Layer 13 of a small transformer language model trained on English Wikipedia (16 layers, counted from 0, width 128). Numbers have three digits each and are written without spaces.
In attention head 2, each number of a token's query is one row of weights dot the token's vector x. The head spreads its attention over the tokens so far by the softmax of query dot key.

Query weights of the head. A number n stands for (n - 500) times 0.00059.
q0: 395549495492526360417495509473482490661531618429533418603534542264487527456591457428553584532373427344408428374556495610583503533293434395686500645530586602535513464443487424587384534613500530470505371437462477410656503536550539536420526679562454463488621427635617414529551476473441378633600539590371441409543568492485425359462351300521318430623689467648588505505390478510511500613555
q1: 503447557463575591564487577459404512424274476577423268426301664604510451460407456657614413432537444557564508607547570432466539458515403551395440430413609464586575556541573500450412558644519365459453668434207513638442553475337513535459464661380502379483490479464533621487450529612589600415436482558447459553554468454513645578492521510405430578542447500515531614403440486414585482331584
q2: 416579472485438385510520261403500434513386500483695421453578447497532559525519341505380635410361510615598497485554515423589623590403424495482448569395420471549446339433371493448487413379413674478350296756524567510493411463375468561515600511446587510609589573552574399605554590533402574344515415505537543428546523440532433484503552546421466657472470441381631545539534497520336507477565
q3: 460347514620569503530553542586513548428285186605579430379374373324552629565571539551433473471446483422656425329554380504470503588397503640368301643460441513529571220423369494493750458442456689410305459424446417426372634456426410479553297636417628440370376786365358342414389632357538592578349367493713753455687177395507351759446532574658544503586666510535493531620543340569395559612587
q4: 388654451584805483609469255555467419472547565445652374610593358334656437443550486433299406447376664456564710483539601479569404523575416527487473633562414379785549391442534353396583522419723603565315346614675404579684451223339333416503576565357649483596571276497548365360555447328540403608365548392683619596674489390612350664486401460497520589444415487432711582453419511340375473607668
q5: 775550545305493468295426604535670435496570577337388728610596530169617289763425564522559604534477644486378541615297363557447461578649489636632579605532496588383613368636522480417601691485531628682466300477447621496577521554567865558463305426678667545514670531704726530590555489545399485459726275619493196423249538578598388453420481600406305559515460511617519383392628504683358453500482
q6: 307326546503342503553521372444523503536640449536640449406399500321418582415550454320363466554632394398605687493535673489487577376394426538500374628536500626681581442673442380517412399250831510467615733428586479347455560416434421300564479526527621546490371273438624318525536539411463616338395274411544765679672522406425523570826786349544524635660455687349603631469596437490590551381476
q7: 448585583652411492488459588527476480433673342285600496642700865662411546496500504349361484622307641584357438720308388613364606697448576480684448517340394679479492431520419407332388562475877386426386452636297772488524594762383573364471557461528879380481304238630690365621450408383277533417582169430713508565655305463568461517386475488243576537546568532714629658456668295549432375721406
q8: 615729564575579566415300691317443351465638513480264323555732703622492461438439742463626516691322431747500539603306607556520512585479660572516690453657285592154560575202558635545513491916381277512674680653508328555567593799536504339569563677533724402437678618567646426539449293604344423753581365688160247475516320496342388504352431431218599584655579356604504621434669464613430467623614
q9: 368689740628184857375495394368737541310657602474368734422449491475436567659451386595490505467237536400441661777509427686522415401399287639868459395722588726367595236315592585409583595538612312314769525249509574509850194401536412559254249383688626420569377346736656194434735719348427730311757374271509438486491418495546575662744399590468409620429656500813424694618443584431510349453426
q10: 662583451556583714280723386292228517414323666471556371178504230552461414741347495410528461228518593147702437530275263686563492483435680500537478455609165550319320635632531548595370381523486606563728580275466596513316521474618421306608690328748368500394370792554483509523401234337694504231447676617739545285487408686647571472477336252726396531374713534461279369401337646539702418664637
q11: 464413475437519185297252367393387673892349356343664305698593465384422139212419495466380653258349697739700675764285428299294448623524591343419639355626412589540390567622437777452397855621577372626551589429523159702412603776636218582720525531511652460573818632537393359490573475691289688321500480155582610378457383608350602272500490505592625056249587543670505612476435746256730640268461
q12: 764238932656348595357236555384525621657853291466339398591346572478196322360564190700576590352537672365505166410547415600495347362313665700354359610432715554574672549541358752355511351447350752236802566063559541588393701629495632786568536624967530183272324521721191595620538427773555593672572715335424641515116521366258588543484463460525234449552414470602678683641232320301319626423674
q13: 486490426603663353474491525552601599613287390500374524470651629338278463572610814777510255194552679062598649375631411533504601195455322189310527308338354413514346394240273529572582367533457447836467749710601555247809517567373750679598482240938500264576424676706256557725543598472491514453500537391482691573415410537477509684189599482550384691453541361346388495697505666650609410316450
q14: 291500534875280279681461458445551182515623323723638606926732403500538574561355371500819434495525592528486736533495628629569374533576580539482647510274466666371451072803141341571500620649196514399630614490403433471442398641426452472672635648293327431334619756273376535762631495337675573534529611652457712558509138660200376822500475612614614399604700472725807697604540624865570395422244
q15: 495347842851582405373480595297429510495593572275553074431495662385282530247509415586375462716601565505586669591680342410570104425244538314577581275374446780390226711213476353916459521560669434523505516663537476259301421590406510318351725438115406262523620551546292495560459555625323559773485441565101515758548591628178458526455329382534620553285326667592575529557475224495688770338871
q16: 454370519423580482544544382536573505737560415431484483525386546678645472404503469529425579494355594566487544447494529525500542665393574649528460467399609557547666640359452436495686535413375654466492526605398554481530560677378584620522519534417618324618409655538390433586462428481566418492497508546626309595489412593350479667660682471591601597636471508540517729516469532522441441475524
q17: 586500533540468602418370652508666595551447573596365420376447462491401554532435413460640286645509352451657461380473529434377528251361414550446431464718661480467485457582654516543645497503380373670654444338638354368480573582525628500464424438599381527486284594558346464422448527593531544482453506592434449573437454582370645271560624472586546442560645629398455500532506428474710471524424
q18: 393491670612592549428430425503664626408211650489641503368548346580530426579410313535471407426478443418678512444497556420357436520559450590323594307531368546770607459476580645512582448611525639588407676410514402684334506366537384477515353620412520436497459646565464414515405457497462412445509512594444491527415643464524622643537562677376436655503219526420503515529497583375459414422470
q19: 574477480607769403500497514549401525365612597533446507542593545483725405265454461484360603487441568597484516654529440543524469469756322535453497657503195472694471463452452512453429448338571590503424644710515433539564540388488640403562426368399413451503528264621608348379494326283619481523497654479598513497547517384636439901546345544396352551428519456411556443491335295468340370471481
q20: 442534566586427597395552367546590547467110338518548382349422399683596450503503315610479566301520466368579631569457693175457562512443368506476389259423500411586572595571510585412283430487442313525540658490432461627334559359509314617520529439591500438380446637485427716408464411457405487464536487708401395420462614646456635538403573650354544587513398525439454436500636710404527532273484
q21: 436705514546640497364582427545607599573436500560533433405585354431701555550565486553593421629295600530582201322562652410403360467393352395304563386403456419344689496403604414490536624684514572384420345352720403490614613611238617365589466603492291257550570546465403629465333559420533353589486527593530328628681563663470481432545510510630523362396327602426438560599268565530535676480611
q22: 478551550617638449456489511295460524418633558434644496612542539429472275568365543466411514514493630633429439637664384730497524696745405441645623582673514573697336360399337459353669447248489604587370549649416559658445437459644441346543304327233595465526486562467393540611673353414360726344447350394586507639582235412545321648453417544280524552536455452607665326565633373410398348588503
q23: 500362410480425512554597291618481752652640445613685626523444468190532451264516636386333426215512558645586799696406166611546376639591602765574665829469669404665348314588385247335580309207492597554380389596531460819612354500350440665467396394387609695489614450485564409586541537381375398553544484244571598616383141492634454611483434562460496592537504421611430520630306569452508417633528
q24: 779445265419633551830364250624446460404508360549559649377552538424260259617511504474250387408485414606446553555580434542422486705563464563555317634550504472722477492563522422244618375358645576631315719543450474492385486431439574558565362315286428621469324508528452727546622721492369670508455425567610610407522283545276489603596600565405398571508684442437676426529814389266616585504769
q25: 421551397539470594470094595521615314640715671342500731488332571353317288556283712224495573627586610625500558608572440441483347453591410562793548685239526702351518398676487403396481662446759466622400401523487737429570508543525583396289624616679717442557608587405666514820517347590500397433491306328548356873444720779548395575627286286148785627505574776649644631353269594535472726425606
q26: 437159537554863388712523495565558450533393505357532587422090292589532561684740425594848258476297588289410692284120500410544345420273608417483432190684270553552411636431568534311660336438568416417519529419165367611500227433403327711598670277490469607564274481565491467241530773462635444224236459504505280317581624532523378690400571656749437248491491455664467308414486235418663423250399
q27: 435560486565603528327197505230559533403782222227640689536395419449660733649353364263485546866520723472879606407762282617573743404378514343351286553509737382675437640590199548179530346696186656695574409633354509548312287495423109407602514275382725683513803229634754466442420447461532490471510424514472476590389510419654640415480319284355709599558533370533510293337207510557332271495491
q28: 725543474605777614304577688297475830746694388668325693423357469604490547206539270420696386573474642560569458340656660196398520682299271525448570119339704544657484339764434528675344456358168824748558603309510627556429607228427525844199566570179594479841635468409581684552710192589445046567721500393716365429669383720696544397447311851570530378557711660606463819340374380662638590397383
q29: 529387046695487421444486686551396389444581538458642225504333482229656592500478565796524557389412634447478495580611465352267443095580509672575535648405757280569284657513576698509414666486330513663393413575279446545473729452457321151445617471627443367492389444449549453458496897481544477477382346736620426392496692727576710337370379614380381769472424928746357406819570625347486838527536
q30: 505202436377390739259549495664360585604464687732528682332268796096490609651687342373377213674425283439406534439283396778726472467409519708331713357680534588257347551481596623429470338540454472224645820410481313665457625538491558420224829246484416554545263750282696470456649599460283290446597500615448515673274485229305665674410590173837410442648514500380614629614684814730284571500543
q31: 278627728399463482419438546527802564447614446306454765843355232500444025582609553473874349298346325326573462473400532462500572654167331561379606481612561241577486332831379474211677449654795550420461320632289467749389402750599342326514425515832550339535459257491620428352837557298623552705345463527486228407495529481597473723254529473730546630399347560658318416537779560309529611500669

Each question shows a short text with each token's key, already scaled and adjusted for position as the last token sees it. A number n stands for (n - 500) times 0.0023.

Then comes the last token's vector x. A number n stands for (n - 500) times 0.015.

0 "y": 515477568541541484476596232577365583451408564536517435477456507494525521854271599620495417645116
1 "st": 518539554448476606582592359618270487357378619470559468514466420525467587665360681589529415661329
2 "em": 501466484483460500605591321548363494324430643489570518492474470514465563635269640552579402616322
3 " ": 306490515598502425503557347575445554310438461679467581540488496443432416782088622538332397471502
4 "us": 443565492534612330687636271617463706519484397563421508564636502399497561597285581391462520440532
5 "es": 510540426475574233681632237599484601407480456467510551581558532431507606711431655351482497473427
x: 446534569445490537637475416384599479555471498554522566501461408408562754420508547512307525432463464427586448539471575422545484486498473637437422501447558453529445427562549410429414492498627591468555486435529356473522503539407466584600530453422530594619457593513455538454438608529485433444339455600595634553593445342513490577510479576471636429354491470586634631543507464343452663349492
Which token does the last token look at most, and with what share of its attention? 5 "es", with about 40%

0 "or": 513471576544552485469601236585371587453420572536520430481455511493524521857264594613491424649113
1 " C": 480466505543446536523571368632403527504603630488552565498478482395419479790231629538489467607445
2 "ap": 403481605469632523605594374689465435514561494468597477510451467448460650647344649575588435492410
3 "t": 315533604524571488528594493761416527476471476460551547524449412481419501679401664587576580583671
4 "ain": 464457471489465429639550369590375481375464477397437531501431462467476597564360617577595414662331
5 " S": 485394389509508513394539400488438448369528511483424554591416468540505567586276735639573346584443
x: 413461499523566436541434513570462614439417554469497625562538502513497618551577378487493424914510533467501514396444523449551535591459518498454471418531551519635569448545483631425403507524473450574497486375517514499409502502523536559370467462330416546593450537505615554401541591521398402559453435452457557514603412557527494440538611416414600538426535567554494559557423403383574541458439
Which token does the last token look at most? 4 "ain"

0 "st": 529473580549540479470605247590352582457417591544528430473450505496518516863253605609481417645127
1 "em": 530467539456536538520603318647403545364416726547529464489474412520476561682311601626486436603366
2 ".": 457537561552613445475634238572408577380463603495536465545518490468525538813308638542481429602219
3 "\"": 482541531543527502484624219496368647379456636482500521542490524479509555763332608549464439654192
4 " Th": 472556524630488393606632464505388534539518368608425411493552504460487513589222639475494496554452
5 "is": 455476504590557324737669242533390608464369520444588464534562510462543707616374562403557500596448
x: 484518461521401598501288475591515578515422494442449535555447563485455713469544548593304451486647474481510566604498479394475424514577463420410528567529438465557516484665453491391428559518623552461417511540630409573514524427502551482667479462344480586456480553577463647429434624512331440438562470426521518445602607568479395503470585493505358540522426689717554595513487537547468600452437
Which token does the last token look at most? 3 "\""

0 " or": 506471570560562446502608224587384578458431568529516445469467524488528520861259616608490434623140
1 "g": 515521646529638583567599418589515361388335411466680448515494375362471576743360779445610498516465
2 "an": 498518595598595506634580430574426480396293625386520454528445456460529690580331625455570511588441
3 "iz": 395476507485522403526490328629505645363385432433550583542497475465457580689307607514630460441539
4 "ation": 485461475484484469599615312567383588395371535378534486496449525518492617604327562576479382541329
5 " that": 536519496595552226725640229460411598403506516559497529640488597569559659706309601375414471525407
x: 409527505628481484477475446623493583508377565400566499459485585386456744476561613388325482465466466453466507497521392373453571526518436420406426579465455377537463518673499437367439553507641369529483552469522390582435531390429504508552561457409503585462373605548437590441531481463356394527521553512523613586531516414370539400605510603498413513441509510688525482478548387374463643421467
Which two tokens does the last token look at most, in order? 5 " that", 0 " or"

0 "ic": 512469568542545484475602229596368587437423568529516439468456507479508526867264608615491426637112
1 "a": 498512508546512494578560300585391570329341580516537502480474505493488575659291661642628421642218
2 ".": 460522550559610419501633238530408574353502581484540465550538506452530533797311661508511446611227
3 " In": 540520595717663352818677317474427601542555503478473427598616612427508717717346553404483587512430
4 " ": 433426547603489462551639387655634738596565659432448425489532535512425416792234531476523506508440
5 "1": 468561539525527450555626446654466886809632563570522491502487486534466524620453443656586450425389
x: 558406393668388279534501475397442575437495446501579447712643548322428451526422386638473456503428511469564481570525581407388534508600501513620511467598552467399393370568565615425524669612488559419632679513499457520501570524444448668587457478482416566538499494540402535590474560465466517671532582557625654476598559473403643430452530526493470439468505457641671533577606476462492493422463
Which two tokens does the last token look at most, in order? 4 " ", 5 "1"

0 "it": 515463571544543482471602234594369592457424565532526438479457506478520526863257600608493412635111
1 "ter": 543496522505520544520612342610360438347410542458568428511468416450491602673282679607543392600285
2 "y": 509481509487473436623553353606334455409329563464488502494444515497517629536322598564610408567243
3 ",": 409607562596546379689585332523402523348435554512446511585468528461555571638312604560449469620421
4 " b": 508507542594471455641629287398527597566567437501428439478547524344502630681342629391515453463424
5 "ut": 587459481606519257785501206402503504439545626552512501619459693581504670631383556429354601530566
x: 511436472617504512487466508680556482384467484417582468469358491298553686462540569559311514469418519414489560600497397430570533498515443417438532539345371477541484493661474410424442483515557400592553551433507383572332467482421615529547501553373500524511458557477310643534451488507393363455530550454483519657572562535528596466616461663490353540326502487639598477509538466494563535440481
Which token does the last token look at most? 5 "ut"

0 "ire": 512473575543544486469609238588358586442417563541521427478456505491527513864265602597500431652098
1 ")": 509544562538517545530589327520262684244405563469527457493494456455510564732334647439483489704344
2 ".": 460545558558605427504636263514377630342483572466540461550530484466538540797322680483482443628191
3 " S": 440509545611558406577559243375449629474552501476518517592469561526421614720268621451433461535494
4 "m": 391498607421543491500601316549532558368502514535501513640383575563383501751524738485579440581543
5 "all": 501535580498685403611588282541300633407221559634442577572525592499528567604442747517550630487482
x: 522406451575557405513407509456543455510360420538551561407560469449590711564488498307322376564464318649405455516496496535478504492530536589468526503503533389487448498487540467453448492610546521572401552402534404518571443361513440548556490438189595531423368480528406483338559513544557559319587504538508473457464503512446530526483609410505607550414467684628493445465479501572544533462579
Which token does the last token look at most? 2 "."

0 " l": 508472573547568473469606236582389575463438573530514441470460523495521527863276595598470422620131
1 "ight": 471511582497609378520648303622430477473381610490493497529523554459484575642396716585488489509382
2 " his": 439457606659640331722670326646436427465315551441485393573473478392610594631324696406491465555418
3 " t": 391500500544516462465528536647472536585460577443515501549533462469429437654280675555463421488440
4 "r": 412529524607589429435647500617571475634457669547323558554458534496579446429340462482279429466565
5 "ad": 524634516556607540572523508628576394536330514603481505544595497465490565471486545384306485449352
x: 544495538312291558542506420470420497529569510492463453446696354430546482491479301555373582518494354451522525390410479497694572436586578536580384527562509562478502431498461595400544451448427459492342540502388332545562468318557457446568477459313497528423449543549419392568351445384612441478425418374594629578572544548474559569504538497528459485628507449621670545454478618360446490447412
Which two tokens does the last token look at most, in order? 2 " his", 0 " l"

0 "ing": 508475569550545472488604222587367592447418577528515440477460511488516536864254598610486427641116
1 " d": 479515533509522395522562429544434520472436531590611465500489487556513530687230576574549474397522
2 "ay": 491424561442544495604591298666402567526563472401489424497541487462448496731357590528545481495313
3 ",": 383587570633581313684621263553428529401520617515422489614470548482550553668361608461390501557460
4 " s": 447560540628606303596581236420515534465608570434497486626504583512400763638295649485519569491511
5 "et": 538490469411597397703669181537538678511469402468515522580506539512449606809491578469496624538453
x: 523433488589535561501359498541644457378425417581565472484462417523485605422546528610341446499492519525506442572432538487517527504620433619489391380486519481597440304430548560381478504492649574639490521400586291566472466371512528427647438498399604537519349602568475543426649643557550460390582311517484530540540403509513561552492582676529552434385373526519722470602455482394496485392468
Which token does the last token look at most? 3 ","

0 "8": 500464566534542495467620238597355622438439573550515447468476504485521510871291610602492438629114
1 ",": 481512605592587410621667310605387610396531655616595390513480502477562506754342691438468498536293
2 " ": 434438524564510381561628265484532667431514631518592573529495535413449431772143680410465417368453
3 "1": 536510572467567468580623410525403893613517438602547470475507445503442528562485642660607376302485
4 "3": 507608589535600442654650380647368904556417520664494483480563455496473606516537561651528812304556
5 ",": 539531471527579447649599387555496625335494556641505586534561472470550530522582575360554743397355
x: 525452490521467408571576483436445463521420465492599484564638581383475649443540670573380489425438559463526543564423539480342515539419487521579459497597534571557509422739565417548480706512603419549450505547544542441636377356441503594609501478398438585598509542469552529521394433599468488345449566508667556560496670511488424504524549565462504490442503396620629486497526571601694497362463
Which token does the last token look at most? 1 ","

0 "ed": 509481565550541469494608215587369599439419572534514441481467512486518527866257603605489439645126
1 " by": 521553600602611254704634324543412526412421585426560456530500557453508671697316728514519512534416
2 " the": 448500608647572332668637341597389535419325562373525461533478474450601493702235733556583480555361
3 " for": 466530550558521444560530426538542529510537568358464465498550601360554591607329663563561520496277
4 "ce": 481496541426520538633592321624538537528432549426513443523500484457519485653478653508516540442303
5 " of": 565518462610597194712631332600469569462407521377435583657544618397493664654402749565549544563450
x: 506462503526580527547538492424521456488364568420512496494522459466635820460614633410299485492438537509537490556514451428453560474524462512464415537576541416477584533654531479433533517460547557526626511513498370546401510470427488611538499440451457494590413564550496490485490498528375340416560608545513480581520499355459453554513380508539592401512609543680461534483525448354406587350498
Which token does the last token look at most? 5 " of"

0 " G": 526471577557546484461607255592374569464439565548520437480469507478537498886259624608500429636126
1 "l": 561557594608636409551593449578462410474474664563662499559504514498541453730424844449483367591581
2 "o": 389578495507563285554534488590419450541402584708563503565502468608455425546369591608493550478544
3 "b": 418565521594505419592451448555558360395366538503466513510478475506482566565524627566743340551383
4 "al": 420479486464519410531572363575399475300324565556500561550446545536475471569356735623603445498275
5 " F": 546492559465449562438499453656519485432624516579399480396503449401430499666298636610502427594467
x: 433422482553451425533460408395490511435504603514593498399548566418541553474577445522458440884459505511547595458502523438543510449447472448522380522507561524567406591536484562473457366488482415479412548475478594456477590519538514470549511483382438554558427437482644392467477621499387584548633603547652729582518568429596472493327479513450490434423549390564536488439552600479533533470613
Which two tokens does the last token look at most, in order? 0 " G", 4 "al"

0 "ed": 509481565550541469494608215587369599439419572534514441481467512486518527866257603605489439645126
1 "ed": 493515568555539470493607212588369598440419572534515440502476516485518529864257603605489439645126
2 " to": 440522666656673151717693288587424530470421522534557417575565606525561536791263712517575568485414
3 " ex": 439554532549636447494589467655497555468472535392443446497565494402485612729287707614504379433418
4 "p": 439553539481675614500535476729719544481381422359393541664434504529396606655377553508523536565499
5 "l": 624645559548749487591594574678723504358422436499443586626623589473480699706532681422447539484755
x: 590444421530547434592434509372553382332545547515695512412559492482607437447548493466264511466505504435357466385496496668614596453475425607490430490508515397525508572362469473410409373512506524479445542576418483666525374498456499509408543561568477394419435514502443433446343514382425563321509558564502438519583564324491524464629473703360548448510417474620577515572594515402509593482372
Which token does the last token look at most? 2 " to"

0 "ec": 519470572552545488465596229573384595465443561524520437478458520500515522874272584599488427630117
1 "ial": 529461584537621429563662381664444539442323601434526434532462508479493603686279657580533438485347
2 "ly": 478519574575558386533640233634424560371434538517550443528530560497500575778291596543537399604239
3 " th": 397535503579543492545596463584484388501498466592480364489555488411511539615257599553490569648387
4 "os": 425530582612543470660463222383492562503561608494387580584439577611469653602323436491529433555389
5 "e": 489626548507591339709690213527648511440320553542507517566572612540586656530447401363520633472521
x: 535521412655488429582508450527499506538544467521580454584440523443473695457576519473241482350620475431436468538520543451444503497503583523454519446521462517552653519647428380418402460437580513512465367472534414540586575304372493623478497466409632588506454545509424531498449580524556552412615494548556543589552540478487355411593435619548390629376471504717605498554503510540452697540504
Which token does the last token look at most? 0 "ec"

0 " ": 518472559562551482474614235597376615469440577538520452469458503480520509880245623601466430620124
1 "5": 460403512449564549543725412706316843526497433634467466398578430474456472611531704667490551460461
2 "00": 541464540375563455578727362606425640331439562717450383397513465480506493424677595380453720439195
3 ",": 407615546602556410680631376504497584333569643582446484520509489493565522574406624397402500486323
4 " ": 439398477559512377548632296471620615354456680454391507547501505438467428710162650392396372317473
5 "8": 476520588384585494576660400587423931567401466667553459510422454505474502491511621694462422202464
x: 515408408512474291602523461519398547365406440469515492614562590386469599592462541619378472571539479523427587618548558443510524468701533560701401507449493473477399347334510538526581663469634447455547511475445490359661533416470490526605515511300486588530454478464476491465501644476377582501565510530585577462592667557439569528519464442378445450321537586630557458503448447494520530512474
Which token does the last token look at most, and with what share of its attention? 2 "00", with about 100%

0 "i": 518467571549549482469604240592367590455410578529523439475466505487528517878262604600492422649128
1 "o": 450535537485553419570530328586357550329254527566571498522474511563473502691349663660660412659394
2 " n": 431519500582492432538491411566489542394507481458552533490536479447508581653247681567619484543556
3 "e": 367622509450556437531630376599524472461450404535467532537576393491592488730369587376453489506406
4 "ed": 468517417428588282797514287592380578481526535449455501526503465514565664644385701371459527489466
5 "ed": 511515432522497265674582305566402594323449684412480531515516526503495615688372659423486537552439
x: 401560499468517503544424402439531498491419525636523563432476455446506797449538548466359491481472397394517538545523583412529435517532517555343503617528533450570495373599606445398578483486678472416520483497680431570466402432429441517459513476318527443587401586492511491532493517499506464409504490615563573604504513364546513533560437546457615487468475493459531607496532474348466616283587
Which token does the last token look at most, and with what share of its attention? 4 "ed", with about 40%

0 "s": 510481569542543481481608223586368602432414580534521438478458507494515532855269605624483423638120
1 "h": 471505476455492350557626313631508516333438576424443527485456511452438560715339602658603485545424
2 "ire": 522492495508453483551579353579284494248323526556492474448485467467507500607331649577725500575296
3 ")": 476561523512517532550587374465313608255430538560510542534493498445506585649313597420463485660393
4 ".": 482554518546605428504635243516390630361476577466448522572549519460529542804307658508488445642191
5 " S": 510483487615535411590549231383466620499544510505445510586510582528416620714273596487423480544490
x: 523487447584502554597374442645483625474334582425505504543561465470479546519522495561457400878488486491526515593419532437544578591566510568477552436453432485574490541488465636348402539569547517532491520404542428546421522475561549568417430445340493582543426548543478641480524674540394336429429503436438575512491473468477496538568588497463446608339463581489623519512397472450493578457421
Which token does the last token look at most? 4 "."

0 "e": 520475570552547469477603232588363587455417579527524434479457507499526521863250601608490435652127
1 ",": 476565604586559378669602291584360589366447639563626419528440523517536543702323679562479519661406
2 " s": 516525573574605342569577262411482553425599600435560470587479559505424730660258703502537542500489
3 "up": 503550546467523544546600432577516618430499446408511416426517491479496703580483540603481413603518
4 "p": 426544519569599538563493358551473644519381496394414573632409498537379636645367526683548466487476
5 "ort": 497486519554644322625529315671409591417500467332424522582428555505483697567377659507508572450487
x: 361382474509410549511454415488657458572403423551548514482502448557604677521522445525294363392454477520513505462526465449681480469451431568507410427476587443591539548485467556458537510576635549467435523519477448540527459572404324469487511510338551458407474588517458572475568542495544446412375456496691582620669343396521430596527551555572556521354451482541569580617400558440488391377601
Which two tokens does the last token look at most, in order? 1 ",", 2 " s"

0 "ough": 510470576542549471477600220575371586442436583525520438469452521484511532861269602608492424644105
1 "t": 527519570518594463589659320747398582407431595493555459570511544462422582757342681502576401536371
2 " the": 462479603645580310647691289655440456441354572449530432561489506477607513718267603500529477569353
3 " w": 467536531457526501460581408596502548594474594427533495436509518513495525701389590508514413511515
4 "ar": 412568513535552426631656314597485477612447495488430572523498506531560525578399494570423527596378
5 "n": 506510431475616484567535284633615474549408616491411523646498581485403641710529523353322654508474
x: 556470451523548509490594427424614504384448460579521424411492394481566527491591265415306420474427398498502642575525399447459524561474488527509421555514493517461626504499506499465431415557608565572273687290516346458474475463497426447588470485319610441365423636448389432564447589559572414458402518422551564607481511536578392619525508521466445609537623424547700452552555580523461458425535
Which two tokens does the last token look at most, in order? 2 " the", 0 "ough"

0 "ice": 507474567534537485486599232591345591432414564529515441481461503486518527848262599613503425652114
1 " D": 489570518463440526433520479481402492420554519580569478544449504577508465699255535595515433513402
2 "ep": 435538631451650626448615506660535418400458445545546415603446525554472557536378515591520480569460
3 "art": 458572572571629406631487378727499525459456387535524469494521485457448646554326552401453544519477
4 "ment": 505498511494476503597572398602368447359456500484503425523435522514549600588379636625564336577275
5 " had": 437601482531609170753669186496383556459518386544452514646585571497640549718353676393503474438490
x: 425588543576483332484388477597595616533452591626520596387460556495494621455420620466325378483539508381426427569585585351382458570452392566453402550426457504559491588672435574330441606525575415463464485438548356535453522435476492525427613460412481546614439508585472501453508623483547434478525508599568575616466438321481618593612545541531474486468558571622489443562499433284444612420584
Which token does the last token look at most? 5 " had"

0 "ed": 509481565550541469494608215587369599439419572534514441481467512486518527866257603605489439645126
1 "ge": 499513574549539457504616204610349596417403558525532450497465497491502537842246636617515451636157
2 " l": 481530513505618384528528311590569485417516524508590539539497573518441513793378590573552453510510
3 "ang": 433517567451595553511604330652630385343424404505527530575556479374470539719355538368574441501330
4 "u": 559464529483616519559503476677510606524350496531418547564496495479503566637559575540653395489726
5 "age": 526512514571541497631621281655328480441339465557461489518492503420542593601336601445502485514292
x: 407499480537471431483561449577532541502476520518600515470497557480417800446574478440211412489483416552567525433510485443424519600510540456528511618507550456635524502564469460415536425493659436345443545389519417571585491556437428511562527457282483619597446446537362534356533507582465527473487397512527614595500496457477447491512515477565589498442539545571507562596481627436431565390511
Which token does the last token look at most? 1 "ge"

0 "S": 519478566542544486461603240581372590447435584531517435472459506491522528871265616623483418639107
1 ".": 532540570479596460492581270530401513333465576548550478534513493523527558760414724606512416594211
2 "-": 554554599559609516543634218442573546402461573761589548499457539492401542797416699542490486554435
3 "b": 445452544543501442612572315463502544625443457599524551522500462394430630731584681397556460440462
4 "as": 411476500468562405647496274500299570476317594436492568568536512538472585604423647541499504425605
5 "ed": 427520549495521489648650271503390557298399643477502462499498494425526654614494655471563552627365
x: 458464571464566374502338373466538445551457481598583546357443519445498752565544574461270407420549439444571558541504559401602463499521605464518621605616605435463450349524451347436495555502615498433452423490663337443453470475425483570498549406442453434500492516488552606474479603544600480462598483523563476472467477452574535459443452332607542519514576639567548468607541578544540618423530
Which token does the last token look at most, and with what share of its attention? 2 "-", with about 40%

0 " he": 522467584555568433514618237579365575468404568551523429490452507516555506847257641580494433648154
1 "ar": 542547564519665441678571257618512615529361504480604437570486493477459650694391673621530551587424
2 ",": 377630608621589318674588275539409533353424661520593462594450554491539558699358735531495465611380
3 " ": 375443495601545404545612305533563672382394548561506566594533502416396391788197776561473500464476
4 "es": 542510505601638359633550366606516639588353389546424590569588536354489630542469686511519515332501
5 "p": 512489444632445439654455487558522613420448476372446484532519501507422612452513719559602562387529
x: 486455288448488534501589514505449494473508529532521553589510486500419484587567330537500581557457507532479445571443451516376406542479375344713477416558428372488505471478442478399548419417588501503542454577444577617434479530624642493483335400278424386492505513562372534361435550493620346337554549512592529481548602537319610348563471554573487529457550599485556578509615627499479407311415
Which token does the last token look at most? 3 " "

0 " s": 512470572546550479466602231564385585453438582518517436472452515490519540855258601607466420631113
1 "y": 531529597531536461624623362478619579457482412451508464400500491451429550720471575552461461589343
2 "st": 442489501547479553631577420712468495486502563521563483502504402483459598618298659519406499522390
3 "em": 427519542529548449652594324637384548440365636445518457523470471537512584631279684485516427556367
4 ".": 490537520549609434488631230559390580393454584479449523577529521462525537810317644536472419594214
5 "\"": 519504505552532492485617207510357643402455626469485549558503530479504556779319603569460429654167
x: 502460518556513380532449344635509505484363505464665565623490537318536569459518510445265424679532495530528500594507558467478476570537527518507392672491428467461486462710539482501482534438613460394570547485612415598507538524453538559490567418374467586575479599500486533465558550629364456738504555478496516599555532428439641493594621497557562386503494451599617439579496452408497514351535
Which token does the last token look at most? 5 "\""

0 "U": 519482563538538487466601250580356579455435572543520438475459505495532515868274621631495420641122
1 ".": 521547580471588500472569272491445511345535534603521457537514524534532550703450694609500464573144
2 "S": 540496563528542505519641356490389557560529525523617593570502510425409526740464766444543439512488
3 ".": 523478530462490454518526404516371403210334619545530536472489516503498626595480701641568526624396
4 " P": 424463478508482574433593458517474450387580490572532544515505530474441489721410657567469428425397
5 "res": 460429605455497582456641432645482504499432444500500484542533554442530559606420585531356659457429
x: 547398334447480522526683519589469439468447466450446652423533497450520526504640608569463332528425514520424554599411484544403560516500584457361525385548519513428592474397475541454399465526463461492427517496465515471590570427725383514388579395298510633479444434547482520359293564494467525606668370365446622609585481480476567466546533379507422410511606432426559463588535633385523423665569
Which token does the last token look at most, and with what share of its attention? 0 "U", with about 80%

0 " ": 518472559562551482474614235597376615469440577538520452469458503480520509880245623601466430620124
1 "3": 454372529454571541532726468695395851511526396667447421401598432470467489581592732635519471473459
2 "4": 531460541425542500572705409640352599501480389756463397419524489511473567456652623377404857432417
3 ",": 446609545585568423647631391559495576381606609628439447534524520492560502552539615337459629534293
4 " ": 465399460532499346570628293445621663433557778462414488546510549450491413708219602326512418340468
5 "5": 530520547406603439592610473634421946665554610633538474517481498534455479613611536610561410229529
x: 458389353584470383684608449456513522385379373479503444593617626466422587518452469602413437507585482500421536610556482515545517543592583540701508477441509556496357322394571545524483645452549469468618675595541509341591521507439507547512474542424459624571444569500447513532440670487538532487516509594629537395570690532407533555492447540384496471337473601566649486495470374436500490449548
Which token does the last token look at most? 3 ","